Layer 5 of a small transformer language model trained on English Wikipedia (11 layers, counted from 0, width 128).
A neuron's activation on a vector x is GELU(weights . x), where the dot is the dot product.

Input weights of the MLP neurons that the questions are about. A number n stands for n times 0.0014.
n10: -60 -44 158 22 -7 -15 81 68 194 -62 70 -204 -74 -78 -195 -81 -77 -31 40 -186 -99 155 301 -157 -29 4 -205 74 99 -59 129 26 -142 -7 67 -33 40 -95 -29 104 -115 -282 56 -109 -11 -129 75 108 47 82 4 183 -37 78 26 11 -65 -96 4 106 101 29 -65 99 61 70 -182 -152 78 -60 -171 43 189 -176 80 -89 38 -38 -29 193 45 -41 -41 119 92 -166 15 74 -219 36 173 -112 -93 -59 67 -81 -18 -203 -84 -82 -104 -146 71 -117 268 240 -367 295 -287 106 261 30 -29 -22 68 -229 -7 -42 196 60 24 -54 14 63 -8 -142 38 -90
n22: 32 205 230 -161 -291 -83 164 65 -153 -67 223 98 56 -114 -53 45 13 -30 54 -108 155 270 -245 46 -22 -259 -154 235 -126 18 77 125 -36 181 13 -32 -188 103 -18 -411 37 88 132 28 -100 116 171 278 18 55 -97 86 -185 -141 69 64 208 -36 378 -44 -74 239 -243 50 19 -91 -53 114 130 -100 -255 -53 126 451 -145 268 -153 -231 -54 -79 23 -55 308 55 -126 -144 5 -44 197 142 245 35 -210 -77 -193 59 204 53 84 83 -105 -45 -74 18 -54 -237 96 159 -19 200 26 64 142 -290 -254 29 -62 9 5 135 164 -80 -65 -78 -19 133 -169 73
n42: -99 -163 73 -62 49 17 131 -260 0 -101 281 34 23 90 -68 73 70 -304 136 -44 42 -46 -33 116 89 -73 -117 -114 -39 -127 85 -58 -132 87 -20 -159 116 243 48 -21 -41 -47 472 4 45 193 83 171 87 33 167 117 -53 -20 21 -237 212 -225 233 43 195 284 -103 85 -55 245 8 -16 -148 121 -213 -127 291 -49 -210 30 -166 123 -104 17 4 -124 -99 -66 -78 -21 -45 102 -246 -100 -118 44 -98 134 85 28 76 121 155 157 197 73 160 51 -148 137 -59 -65 100 179 -95 173 -60 -4 149 107 -112 -148 -4 -100 61 204 137 -27 55 25 -8 287
n63: -179 -45 -37 188 -37 117 29 140 -74 -167 8 -77 82 0 61 -189 449 -62 -67 -216 -252 59 -29 96 25 -54 55 -107 -91 -129 47 63 -170 -72 -63 -119 32 -25 147 -90 62 -40 -47 -46 -137 -137 34 4 -153 50 153 -127 -37 12 -117 269 -236 -174 -84 55 248 193 133 86 55 182 180 -46 43 -280 -102 -36 -273 -61 345 -137 -185 163 -57 0 -134 29 38 -42 36 -106 25 99 8 -206 16 113 20 -78 78 -21 85 -61 17 -385 21 164 24 -60 122 49 -422 -190 -42 -79 -12 238 -16 183 -130 -43 -117 -141 60 4 197 222 238 -141 -47 54 34 74
n115: -56 164 -28 61 4 -81 -156 185 166 71 11 0 98 -40 78 123 -80 -112 300 185 0 41 -32 -57 12 -36 49 -151 84 132 -15 53 -74 39 92 135 -63 20 189 8 -4 212 -41 0 -20 -30 -296 43 -179 184 105 233 111 172 8 260 -29 -80 170 31 -138 -28 -206 333 -49 -84 166 -92 225 -137 8 -178 -200 -230 -156 -11 163 157 39 37 49 -16 218 32 46 12 -80 -245 -124 167 103 -148 135 214 4 48 -35 4 -189 -146 -309 -8 -84 -111 -20 330 -19 -24 118 -50 4 16 -78 114 227 8 -105 -8 29 -61 -21 -230 -73 -200 112 226 30 259
n148: 22 -143 17 -22 95 79 43 71 60 51 41 52 -94 78 76 -4 -128 -141 -144 153 156 -84 -119 -31 -38 203 97 39 58 269 0 -140 -157 59 -91 146 -68 102 68 -166 -200 -196 28 149 -407 25 -79 101 4 -191 -76 210 222 -82 -136 -255 139 -186 67 -190 -44 39 -71 137 -232 82 92 -117 -58 -45 -47 -29 133 -180 160 -119 -88 85 -68 297 4 -75 -22 -105 194 -84 -87 187 147 228 444 -135 -58 4 -121 159 152 0 -182 -114 0 -410 -186 -92 30 217 229 -60 119 -194 -201 174 -13 72 175 27 -84 -71 -40 -31 -50 -258 104 4 13 -388 -68 -101
n185: 156 31 -22 76 -75 -58 133 250 -61 -48 229 -4 -159 -381 -65 -22 114 -119 -185 -79 -110 91 -180 4 -17 4 222 106 106 -151 92 -76 -156 103 98 18 0 -54 -253 92 80 -180 -96 -153 62 -113 171 -125 -112 22 -107 -167 -171 84 -81 -97 69 -71 188 8 166 44 211 -13 -5 18 -163 31 216 236 122 318 80 -22 -341 -8 86 307 196 -41 -58 63 36 125 -85 23 -27 -250 -42 306 -35 -220 -175 -225 -8 31 13 154 -114 18 -67 192 -165 -490 17 -213 17 -31 -154 0 -205 241 9 -143 99 -130 108 123 142 -32 -127 -13 -365 -54 -87 40 184 -4
n187: -106 -62 233 -172 -76 -139 -101 -130 14 89 17 -155 -82 105 -4 -115 -21 7 19 -268 67 -11 -66 -161 -11 -4 -122 151 249 -359 -24 7 -96 -102 -14 29 107 -223 214 -41 -40 -213 -54 66 -167 34 77 -148 4 -174 60 97 57 -228 -198 221 -64 -36 45 -52 -206 101 109 29 -49 76 28 33 -55 79 125 42 -27 -36 -15 117 -4 45 -167 26 22 -279 33 -62 166 -48 -142 132 51 -18 -216 -190 112 -89 59 -18 -166 -42 156 -117 -76 97 7 132 -18 128 42 -76 11 7 38 164 135 -99 40 -83 357 78 214 66 100 14 -31 55 -45 0 -178 -88
n224: 67 -14 -350 347 -19 -342 171 196 212 -113 -373 40 23 81 -270 -33 195 -62 -123 89 266 -230 -39 53 75 -138 -24 -118 59 153 -135 92 -168 -78 137 185 -168 73 -75 -25 177 -5 184 295 -91 -343 -145 -222 -56 81 32 123 142 -195 -227 -220 -262 -177 147 -384 19 147 -56 62 -246 -143 -28 -24 96 -55 -117 79 -25 -38 -265 13 102 168 -89 0 -232 315 5 96 -237 -44 -216 -9 67 -9 90 -163 9 184 -99 -142 19 -176 -83 212 72 -160 -41 170 -108 42 55 -386 -151 -59 180 264 191 75 160 80 19 30 -282 -44 25 -89 27 -54 25 144 44 -63
n245: 11 4 29 -15 15 11 -18 30 246 -11 -159 -79 167 92 -161 -44 59 116 -208 -170 -53 -274 33 -107 51 -40 -34 -47 -81 51 14 -119 -68 -11 -137 -84 118 0 -79 -243 129 -156 86 -137 117 -55 205 -18 -14 55 25 -58 -62 -91 22 238 87 40 -88 -7 130 40 -60 91 30 172 -92 -107 290 195 126 -46 179 -7 -64 -30 -11 163 7 135 -63 -59 -137 -251 -175 -119 -121 -130 -420 118 168 -18 -88 -203 -99 18 -11 -247 -64 0 96 14 -193 -77 36 -25 -190 106 45 -94 223 -66 -157 75 56 100 -175 72 15 63 43 4 84 253 8 -33 -17 100
n248: 143 -35 -30 -162 -155 -70 -9 -22 205 34 -171 -24 25 -9 143 69 103 -16 199 -38 -165 460 9 109 -102 56 128 -107 -41 -437 -106 -180 72 50 215 -133 -102 204 30 -94 -17 25 73 158 -182 -49 -171 218 -189 -61 13 -43 -141 -69 -13 -125 152 -4 -96 66 -31 -69 -168 -159 62 56 92 -52 -62 156 -115 101 -32 43 -67 -199 163 -219 144 -31 -214 -110 384 -13 78 40 -35 -236 220 329 -254 -109 -79 183 113 -227 -42 109 -116 -57 35 -389 25 29 110 34 96 -52 -35 -111 -88 126 156 -153 127 109 -21 -9 -282 273 59 -4 87 37 -184 -166 -8 207
n250: -290 54 29 127 29 21 -38 150 -120 12 244 -109 -99 -121 241 29 -235 105 63 -173 35 -47 213 114 169 -104 -9 104 -288 -50 169 119 -103 -162 -20 50 -103 81 37 13 101 206 -82 -85 13 -150 268 -118 236 176 256 -66 46 -29 55 84 243 -63 -48 -132 -38 -141 -77 -149 -190 146 44 210 200 60 -86 102 -76 -274 13 -8 -247 -13 -99 43 -55 -144 -207 -55 -216 9 -273 176 146 122 -58 -151 85 -79 53 183 187 84 -176 -72 29 -194 132 -4 -217 325 -28 -213 30 -200 -61 0 -41 103 -204 -75 -131 134 139 -77 -177 37 -68 107 121 30 186 -31
n297: -129 -4 18 -33 222 89 430 11 90 50 31 17 -194 40 182 -156 -17 3 20 40 38 -135 19 -162 216 200 86 62 -234 150 72 193 25 -88 157 -215 36 176 -176 -38 62 53 62 -63 -4 97 -52 82 -106 176 50 148 116 51 126 117 136 -187 32 -336 -148 -185 99 -18 75 -15 109 -95 28 70 29 149 -8 -33 -210 71 -112 64 11 11 192 119 -114 -155 -21 -74 22 -67 -131 167 -62 7 14 -76 26 54 -210 -4 -38 103 22 11 -35 -88 -172 -183 -63 69 235 -31 -303 26 -4 39 -41 -61 43 11 -38 -74 35 121 -220 45 19 85 -172 14
n316: -233 0 -268 -239 171 -65 30 70 34 55 -263 -24 -24 -112 138 -68 29 -56 -37 -118 31 -53 52 -17 -80 175 -18 -47 -98 -26 -141 117 -42 21 -127 55 189 119 165 329 0 -120 -137 -83 -339 109 148 -71 -58 -378 50 -34 195 -51 43 -133 -147 -34 17 -267 143 -208 54 -34 -172 103 261 -202 45 -49 -203 71 87 -132 -132 -146 -44 -382 -207 44 61 122 4 346 197 -149 77 21 16 21 -64 -159 91 -73 -181 -64 29 185 26 130 65 195 57 87 8 97 21 -17 66 188 -37 237 159 -147 122 -350 130 58 -124 -101 104 -138 -90 -85 -71 -247 246 105
n364: 130 -88 104 -106 67 207 -329 150 -29 -21 157 113 -59 188 -155 -87 91 31 54 202 -190 90 -42 -211 29 100 205 174 24 75 -39 30 33 -158 292 0 201 -107 -119 -108 -8 -303 39 47 -238 12 289 -77 -24 -101 191 54 -227 121 -224 33 52 0 109 -84 -17 245 93 41 224 4 -194 -147 -72 123 -4 251 84 8 -26 -111 -43 13 37 188 292 242 -236 63 88 -9 -50 32 -8 20 117 -159 36 -59 132 21 -85 93 -146 262 -63 -87 56 -32 45 -214 12 -33 81 -152 121 17 229 365 -4 136 -147 82 13 -337 -261 -61 0 -107 -87 -8 -70 114
n384: 233 134 -22 -106 -97 -146 130 56 -43 -196 48 -20 93 108 -176 72 -76 74 43 -210 45 15 -55 18 11 -195 -126 -119 118 -43 31 -158 11 28 -83 162 -124 -59 53 -356 40 91 24 172 4 -10 -132 95 116 -69 -288 54 -168 145 -59 112 184 -11 70 163 -172 39 11 68 309 87 -17 0 0 96 192 -105 27 -54 89 -83 -40 82 -160 44 -77 37 146 15 -301 -52 62 73 -14 -74 115 -120 101 -194 -114 -115 21 -259 -60 44 62 186 42 31 266 -96 -233 14 0 -59 7 -58 -202 106 103 -53 -102 216 109 -77 -149 -99 -21 -17 105 -58 -40 -112
n395: -191 195 -68 -108 -68 -148 165 90 58 -225 193 55 -157 68 138 207 19 -145 57 173 91 125 257 192 -159 68 90 -155 -107 -5 -174 0 -186 -80 205 -107 -48 -45 43 -207 49 -9 69 -25 -127 -23 -163 128 118 -239 -9 -116 144 68 49 -161 283 488 9 89 168 -270 -312 -266 -356 -350 -19 10 -163 -37 -211 -128 72 -106 -235 363 178 71 -177 -45 118 183 -39 358 -126 -89 230 65 -14 133 53 -57 -178 -105 -114 68 9 -313 10 143 -78 -67 200 -192 -277 -120 -103 -29 129 -237 136 -132 124 138 118 367 -119 -156 45 -169 124 -57 210 143 81 172 77 87
n424: -168 190 210 -155 -225 -55 -59 176 450 -156 -191 190 265 113 -242 188 -159 151 39 111 -79 166 -23 50 9 41 203 188 -56 -14 119 -110 -120 48 82 144 -27 -42 4 112 -190 -170 144 -188 -176 119 -37 48 -110 235 22 -72 89 -298 60 -72 -150 -199 -183 -320 -41 202 -140 -184 177 135 -240 -14 -104 241 -102 -105 -19 224 33 62 -23 309 22 -88 215 78 -18 -64 -134 60 118 -30 140 -198 -4 -123 30 140 57 18 -18 -24 -102 78 68 183 -95 113 27 124 9 -185 -41 -237 -113 291 18 -80 211 -95 -145 -233 51 28 167 -265 -30 -90 155 -178 -209 -199
n451: -13 27 146 -230 -36 18 22 27 -224 -18 67 -141 93 -174 -74 110 106 50 -95 26 5 -55 -18 -9 308 62 -46 22 -396 4 -113 158 -83 95 -418 -102 31 27 31 -60 228 245 92 -9 -4 -17 190 -26 164 -335 -91 -18 101 267 -289 58 -97 -134 -21 26 5 128 -238 -141 -87 -31 271 -31 -234 148 -66 -169 175 18 137 123 -131 230 70 -237 -23 203 9 67 -102 422 -165 0 -231 82 0 65 86 71 12 155 -30 103 -96 59 139 -97 30 -167 -118 74 13 58 82 -128 -112 126 -22 459 -271 98 -52 -220 92 150 -127 117 -230 -114 -138 4 -87 96
n458: -51 225 12 75 174 -39 -78 -28 -19 69 -4 -11 33 -19 -102 -46 -141 -25 217 4 197 111 51 -165 -192 -112 36 -93 -104 117 168 -331 -11 188 235 27 -57 -219 -234 -28 207 -60 0 -35 -16 -191 -51 215 144 171 60 4 292 -66 -55 -58 -133 -12 -45 89 -91 15 128 -81 64 -155 90 -66 208 241 -38 223 54 54 276 -104 -115 24 -4 12 98 -20 -67 161 -45 -246 98 -112 -40 91 89 -30 97 -7 -178 73 -333 -156 -52 -130 -187 -88 -197 108 -179 187 -120 66 -16 22 -53 -129 148 -221 -35 -196 -45 -48 -40 -182 123 -99 97 -11 -40 -235 -4 66
n465: 169 -82 23 -63 -78 51 -78 -101 0 -4 240 -150 70 39 80 50 -41 138 -50 -27 -16 36 60 0 27 -355 96 175 -251 -263 29 -32 -104 117 232 -86 84 144 -69 -191 -59 204 -4 4 -12 52 -36 -122 -190 -235 4 0 -132 -20 159 -63 -154 -129 -106 79 -79 152 4 -210 77 -243 -57 43 153 -75 -4 179 -79 97 -326 -14 -159 -174 19 -44 -270 16 -24 107 -37 -44 -90 -83 -258 -19 35 0 166 -66 208 -105 30 116 -24 -194 -138 23 187 19 -246 400 151 -145 12 93 -87 91 -69 -200 -64 111 -141 -174 -41 -56 -162 61 -86 -30 -89 -40 87 -37
n469: -276 204 -214 -36 0 -28 129 -12 -12 -197 -85 -15 -167 59 53 47 -101 109 134 -166 89 -24 -275 -115 -62 -219 -184 -27 109 -78 288 -8 -50 220 34 90 -104 4 344 -24 28 64 107 60 78 -126 -235 -163 68 -271 -72 116 97 -59 -111 71 126 98 15 127 4 144 243 117 -36 12 -57 -98 -224 127 31 167 -12 -8 -89 -7 -64 178 81 -128 99 12 170 111 -172 -331 -31 98 -118 50 -133 118 -211 107 -63 -43 46 -178 -8 -135 47 43 34 -117 100 -73 -309 31 112 -105 140 268 172 123 -71 -12 -115 61 -61 24 66 34 22 -141 -16 -91 25 -191
n507: -112 275 192 -322 244 -187 39 -260 51 -220 -142 -8 12 -224 -17 -106 82 -32 51 -97 -222 -211 127 13 55 17 79 77 144 -34 125 39 198 216 280 308 -261 -172 -64 -27 -9 -203 85 166 -323 146 -192 125 -29 22 -79 17 -38 -13 -157 249 -219 -82 -8 33 -83 -166 -213 64 -22 30 0 -60 4 -82 -152 -13 128 106 93 63 53 -165 -51 -40 -170 105 325 121 -29 215 -35 115 57 -67 -206 -172 8 -32 124 38 117 -132 -66 -91 -17 -89 82 83 160 34 -103 51 114 16 -183 4 -38 -46 -78 144 -67 -364 -134 153 14 290 -251 163 -80 95 -155 190

Each question shows a token from some text and the vector x that enters the MLP there. A number n stands for n times 0.0082.

"st": 61 -150 56 44 102 -34 -8 43 -167 -164 157 100 -52 44 203 -51 -218 107 -79 135 167 -50 -100 -5 -95 -47 39 -68 44 40 -52 43 217 -76 -96 -173 -15 12 2 130 66 141 24 107 128 57 -62 21 -91 5 -151 129 87 30 36 -48 -116 -55 62 206 3 -67 41 -75 66 40 -341 -118 43 -1 31 -23 -85 -86 129 114 -40 -37 70 388 -25 137 -175 115 54 -30 -107 -79 11 -21 -65 -148 165 68 59 97 208 -101 -37 -107 206 85 -198 147 -93 -86 -37 30 -36 9 321 -137 68 -103 197 81 -19 -126 -128 129 126 -23 -45 -118 1 32 -248 -239
The neuron with the highest activation: n224

" N": 228 -138 -5 -38 -123 -57 78 -83 -253 -139 100 -48 -264 -19 114 -28 -231 184 -32 36 116 -108 40 86 -159 75 -46 41 170 88 -54 14 88 13 -21 -173 -3 -29 79 125 187 149 -161 -120 169 73 20 -91 -237 73 -223 8 89 -65 -9 -71 30 -58 93 142 -8 28 40 29 134 112 -199 -7 -31 -40 -31 -169 13 -148 -66 89 -119 21 214 216 12 110 -11 91 -78 -273 -74 -165 133 -217 -46 190 120 121 152 -26 104 79 5 -58 120 -107 -39 129 49 -34 97 -6 81 45 115 -98 -41 102 50 -18 43 -52 -21 187 130 31 110 20 29 -54 -89 -98
The neuron with the highest activation: n469

"ly": -56 -156 64 150 -32 -113 -41 106 -227 -1 -23 79 -250 21 170 61 -145 30 -35 55 -28 -128 -65 112 -123 118 -10 6 121 -17 -103 56 194 18 11 -152 60 65 6 290 75 158 168 -70 108 100 -145 -186 0 47 -147 -54 7 -63 -41 -26 -1 -45 163 61 -73 -33 37 -190 85 7 -158 -55 19 -18 -29 -46 9 -114 -2 45 -10 109 1 201 18 174 -61 -59 -54 -116 -33 -147 180 -119 -202 37 187 91 111 17 -90 94 -9 41 208 109 -166 157 -97 -50 108 132 -9 -82 266 -122 70 16 118 88 35 -90 -53 91 216 -125 7 -177 -77 54 -62 -71
The neuron with the highest activation: n224

"-": 120 -96 87 -34 -35 10 -30 -50 -200 -157 172 51 -295 -15 57 -68 -30 213 -40 132 31 95 -75 122 -221 50 29 -13 67 -36 -222 -19 237 50 87 -23 -3 -14 -7 141 203 113 -209 -75 122 136 83 20 -112 30 -152 -74 146 -25 67 -117 -21 2 3 134 -28 57 0 -4 228 -3 -304 -36 -58 -100 47 -79 -12 -48 20 61 19 -4 91 302 23 209 -94 -35 -131 -196 13 -64 -53 -167 -60 -86 157 179 4 -42 47 42 7 -68 31 16 -143 189 34 48 38 151 93 -132 131 -144 46 -55 -20 -1 15 27 -50 94 120 85 69 32 -138 50 -233 -79
The neuron with the highest activation: n364

"C": 121 -123 -40 67 38 -170 -40 87 -246 -106 52 55 -55 59 214 14 -94 163 -145 101 35 -78 2 97 -296 -35 83 -38 60 119 -113 24 75 -27 -34 -53 -53 -94 26 295 173 195 -118 -83 190 73 -73 -215 -195 -22 -196 18 61 -176 75 -91 -23 113 46 30 163 -83 -3 -15 29 141 -166 -18 -13 -6 63 -123 -91 -49 38 -43 28 21 132 219 48 103 -180 -49 -17 -133 -150 -51 63 -54 70 116 118 101 110 65 197 -76 28 -34 67 -114 -49 222 8 -104 217 101 -53 105 398 -195 -85 -16 -8 -75 -95 36 -132 70 144 -20 116 50 -87 97 -163 -184
The most active neuron and its activation: n224, at about 1.5

" and": 13 -166 122 88 -55 64 44 -67 -248 -90 115 17 -263 62 -24 -17 -167 203 5 44 -20 33 35 69 -17 72 24 -13 83 -20 -103 -96 29 22 -27 -81 8 -91 -35 170 144 -12 -42 -73 145 121 -79 -89 2 57 -103 10 76 -65 46 -12 19 -36 222 47 1 -42 -74 12 69 95 -173 12 -7 -69 -11 -124 -48 13 -32 -72 -89 114 132 201 -5 202 -123 57 -137 -190 -73 -35 -20 -29 -222 45 256 308 87 -15 -72 130 56 -41 65 -86 -125 132 -32 -60 5 128 53 -11 191 -124 88 45 -9 -32 7 -102 25 210 81 84 171 -19 -47 -42 -288 17
The most active neuron and its activation: n42, at about 1.2

" University": 130 -100 7 -16 -110 -54 -41 -42 -214 -54 39 157 -137 -11 5 -107 -384 130 87 -18 -64 -41 -11 17 -104 -41 87 61 84 -18 -88 83 216 -64 -39 -104 51 -20 -23 162 300 110 -91 -41 82 29 -41 -144 -42 58 -105 20 86 -7 193 -107 -43 -37 156 162 121 -157 -84 -19 226 79 -195 -57 -93 64 11 -155 0 22 117 27 -73 48 175 219 45 78 -114 -103 13 -217 -76 -118 -106 -23 -242 34 249 131 68 119 -9 14 -43 6 -73 -80 22 119 -84 -40 124 102 -18 -12 234 -100 -30 -116 179 -16 -2 1 45 114 213 118 112 106 -93 -23 -260 -87
The neuron with the highest activation: n458

"iet": 16 -102 68 101 -118 -122 -53 53 -141 -130 141 68 -136 -64 73 5 -233 55 -21 93 -79 7 -163 48 49 98 67 -38 100 10 -4 48 116 52 46 -268 17 -7 -102 189 443 189 -258 -31 -11 141 -42 -172 -43 -8 -229 -25 194 -42 82 -84 -47 115 111 135 65 4 -59 -15 238 -9 -223 65 54 9 -4 -153 23 -201 -50 115 16 -25 130 60 -2 83 -218 9 -5 -94 -121 -60 -27 -150 -10 32 124 76 140 235 72 -3 -113 -74 25 179 -9 225 97 -113 112 8 -127 74 260 -178 -9 -113 131 113 -141 -11 -46 8 63 22 99 27 -53 -70 -197 -123
The most active neuron and its activation: n465, at about 0.28

"il": 59 -207 58 12 -177 -157 -76 -42 -198 70 -35 -49 62 -109 75 -99 -153 200 -38 121 -66 1 45 94 61 -9 -8 -167 170 -106 -21 23 142 11 -4 -282 -46 -17 -23 191 258 -44 -187 96 140 35 -37 -70 54 59 -162 -98 140 -33 53 -166 93 94 170 175 142 -21 -31 -117 159 102 -219 -33 -7 -23 90 -23 87 -85 -68 83 -102 1 100 112 56 153 -164 152 21 -206 -207 -108 -5 -155 20 -66 143 81 233 223 227 66 -108 23 27 27 -51 54 -26 -121 112 61 -7 -21 227 -98 -5 -60 145 28 -41 -18 118 153 54 -111 -90 122 -174 65 -195 -167
The neuron with the highest activation: n185

" some": 21 -142 57 60 -82 -53 23 28 -335 -73 65 39 -258 -80 76 -35 -153 143 17 13 -27 80 -31 171 -19 15 -73 57 228 57 -65 46 228 6 -18 -198 9 58 9 267 134 216 -72 -15 -67 9 -7 -99 -66 23 -54 -86 19 -40 -48 9 107 -68 161 90 18 -88 -30 -32 112 63 -153 125 66 46 -114 -222 -105 -52 18 49 -60 82 -15 176 11 118 -17 47 -145 -177 75 -204 -89 8 -163 -14 194 229 93 88 100 -17 -40 -81 117 55 -174 249 26 -103 17 36 -3 41 96 -100 130 -15 -22 -35 52 -138 25 196 179 6 -31 -19 -44 -9 -108 -96
The neuron with the highest activation: n22

"ant": 36 -159 193 117 94 -103 33 71 -274 -45 -10 -87 -44 7 226 -30 -162 100 36 108 -2 -86 -42 280 -169 -42 -14 -79 130 -64 -70 -109 124 -107 -172 -140 -95 52 26 356 117 77 -301 34 21 -17 29 1 -71 3 -132 53 -8 -19 -12 -83 93 67 92 176 -61 -92 -34 -59 3 104 -136 -82 43 -10 -58 -163 77 -184 -22 58 -45 -23 95 240 -1 86 -171 -77 115 -50 -155 25 60 -88 -95 43 281 124 111 79 79 63 -94 3 39 7 -98 238 -17 -34 121 68 -21 119 237 -250 49 -166 128 -17 99 -71 58 78 2 -18 175 -85 -91 53 -85 -137
The neuron with the highest activation: n250

"ac": 90 -154 62 91 194 -170 -50 11 -206 -92 10 98 -10 74 173 -25 -212 165 6 251 -21 -134 64 196 -23 43 11 -32 46 -151 -69 -46 142 9 -8 -368 31 -41 -61 98 211 -18 -139 -7 186 18 0 -95 -119 53 -80 18 117 -35 101 -42 36 57 -109 74 106 -40 -36 -91 64 190 -192 -173 -102 42 31 -149 70 -189 -57 -29 6 -12 140 102 1 -64 -156 -57 101 -144 -154 -48 61 -4 26 17 156 85 155 32 141 -19 18 64 58 46 -182 227 9 -122 146 122 65 5 213 -161 -37 -98 216 21 -87 10 -108 38 92 42 126 68 -155 -51 -269 -90
The neuron with the highest activation: n245

"ors": -26 -112 34 154 35 -177 -6 -2 -203 -137 52 47 -145 102 194 -32 -153 109 -10 48 119 -61 -114 54 -53 43 86 -76 100 48 -118 71 218 -179 -24 -209 -123 58 -34 161 325 -64 -197 -4 13 -26 13 -172 -87 44 -104 70 91 -82 157 -45 113 10 3 220 167 -22 -48 -30 22 111 -252 -108 31 27 -32 -194 47 -81 -26 -48 -165 -53 142 309 112 93 -155 -124 -44 -142 -14 -118 -12 -117 -70 170 169 50 177 10 73 5 -70 -12 93 70 -190 117 26 58 103 102 66 74 220 -189 41 -103 66 53 -21 23 -27 123 135 87 113 92 -64 -84 -281 -107
The most active neuron and its activation: n245, at about 1.8

".": -22 -91 -16 -14 -78 -128 -118 55 -220 -155 -23 -27 -84 -49 125 -23 -143 32 -69 112 -121 -24 -4 66 -121 181 113 110 -5 44 -155 85 4 77 -22 -194 -89 -18 80 130 75 67 -326 29 121 99 83 -20 -236 -60 -243 81 242 -153 102 -113 -1 61 40 128 283 95 -49 29 30 161 -172 -7 18 -46 3 -200 34 59 -31 -25 -126 124 238 175 -87 71 -82 68 -91 -98 -167 -137 -28 -155 14 53 171 98 72 2 112 130 -96 -34 122 0 -163 183 44 63 26 185 50 -3 195 -127 19 64 -14 66 -92 -42 -3 199 107 50 99 -1 -64 36 -194 -51
The most active neuron and its activation: n451, at about 1.3

" s": 120 -127 69 17 -138 -96 -11 30 -238 -117 159 157 -294 5 142 -10 -180 186 -65 94 90 -49 31 64 -96 59 -45 40 185 23 -169 -26 124 -147 -16 -30 58 -15 -17 29 239 64 -84 -85 88 151 -42 -4 -6 89 73 43 127 22 30 -98 -69 -44 -31 166 -37 -54 -8 -38 193 82 -280 -5 -124 -96 -12 -212 -63 -169 -6 157 -70 -35 121 244 -68 148 -108 144 -56 -193 -37 -85 183 -62 -51 90 192 130 109 -28 106 -2 -137 74 98 -19 -121 55 -22 34 12 159 56 -50 168 -79 -6 51 11 -18 29 -152 53 102 165 116 -20 -94 -43 -22 -212 -29
The neuron with the highest activation: n395

"rid": 176 -173 104 105 -16 -52 -28 124 -80 24 30 -12 -92 -55 114 49 -233 169 -36 89 -37 -89 101 77 -115 22 18 -21 -59 -81 48 94 249 -148 44 -149 -2 -65 -93 221 272 -74 -119 49 62 88 -3 -141 -175 15 -174 29 91 33 19 -153 -32 169 143 185 153 -37 14 -35 127 193 -293 -55 -5 35 20 -133 -16 -143 3 -102 -75 -53 103 126 -30 56 -228 -55 56 -98 -46 -8 45 44 -18 -126 260 41 262 -10 109 18 -122 34 11 50 -110 68 34 -120 170 43 -86 31 351 -196 -21 -126 139 -64 -122 -24 -41 206 60 -110 114 56 -80 1 -156 -92
The most active neuron and its activation: n10, at about 2

"uck": 99 -78 13 12 -126 -91 -41 49 -235 2 -6 111 6 -16 214 -20 -408 232 31 86 -34 -90 -62 22 -103 93 52 -135 23 32 78 29 187 -84 44 -227 49 -110 16 -15 318 29 -171 94 -21 149 -131 -109 -51 25 -277 34 83 -15 93 -78 101 48 115 306 154 36 22 -47 94 96 -171 -76 -70 -50 105 -143 58 -130 159 31 -39 -4 124 157 -54 84 -228 24 4 -46 -35 -113 49 -2 -109 -10 108 77 123 -12 57 20 -209 -65 81 31 -41 117 168 -58 -3 32 39 89 199 -218 -2 -23 -45 -96 -77 -20 -33 86 309 -109 98 47 -224 51 -168 -76
The most active neuron and its activation: n384, at about 1.6

"eb": -3 -103 -46 29 107 -12 -56 35 -420 -85 -8 45 -112 94 46 22 -90 148 -112 153 65 -56 -66 28 -50 -114 125 -78 77 72 -140 68 112 -110 -163 -86 -105 -85 52 154 294 125 -211 43 91 -53 -17 -159 -41 113 -167 -22 119 -59 34 -128 -12 -54 20 83 60 -43 -52 40 -3 23 5 -73 73 62 -59 43 50 -166 -3 134 -34 -41 294 198 -3 111 -69 14 13 -242 -74 -87 47 -111 -91 -55 189 132 281 6 147 15 -38 -29 86 -13 -151 162 -150 -9 -13 57 99 -38 248 -92 -6 -79 238 -67 63 -84 -83 105 211 5 258 -46 -154 165 -76 -167
The most active neuron and its activation: n224, at about 3.1

"in": 24 -57 57 56 -43 -29 -54 -52 -206 -77 140 28 -173 10 147 -47 -107 143 -81 142 -100 -4 16 204 -115 70 -92 -70 158 -31 -127 72 172 -56 -51 -126 -25 -50 -57 288 170 144 -11 40 32 42 -19 36 53 30 -86 -242 80 47 -46 -66 -48 11 24 135 -57 25 -69 -44 210 26 -204 19 -73 -146 -29 -121 26 -57 -19 126 -64 34 140 231 -136 248 34 73 -40 -178 -5 -88 95 -37 -173 21 136 215 182 -51 343 49 3 -114 190 -36 -191 175 110 -35 33 23 -81 -77 46 -77 0 -11 45 20 34 -94 -98 274 94 19 11 64 -36 -78 -331 -77
The neuron with the highest activation: n248

" about": -25 -74 128 -46 -36 -108 -34 103 -292 -69 29 18 -229 5 154 -33 -176 112 -123 91 -2 -118 -76 112 -152 1 51 -22 50 4 -80 -44 254 -65 -2 -155 45 -66 -81 185 39 247 -6 -54 -78 108 -6 -77 -5 109 -70 -23 21 72 22 -54 -26 -76 140 90 -44 -96 -15 27 115 143 -164 23 -73 -5 -74 -102 -28 -76 17 -11 -126 139 105 113 -45 233 -38 84 -193 -88 44 -31 8 -55 -225 -20 272 176 51 34 1 63 4 53 12 166 -75 184 17 -78 -39 204 6 -8 161 -93 10 33 84 -8 69 -190 -15 123 189 23 139 -74 -16 -20 -136 -19
Which three neurons fire most, strongest first? n424, n451, n297

"ided": 8 -155 169 23 -101 -99 48 15 -272 -81 25 -1 -232 -16 119 -19 -91 152 -80 -48 0 -24 -73 166 -204 -113 61 9 207 9 -159 -29 205 -67 -102 -162 56 87 -20 231 180 4 -82 43 101 105 -30 -50 4 26 -51 -56 41 87 -102 11 -37 37 242 78 -2 -104 44 -97 239 93 -90 -31 4 -151 -39 -272 -33 -174 -18 13 -37 -46 -93 252 -22 162 -114 123 57 -118 -16 29 47 -77 -160 86 309 75 -2 35 147 117 -36 -29 118 107 -101 140 -17 -23 168 104 32 -1 98 -101 137 -115 36 -7 8 -94 -20 120 204 -108 99 -62 -132 -54 -79 -7
The most active neuron and its activation: n316, at about 2.5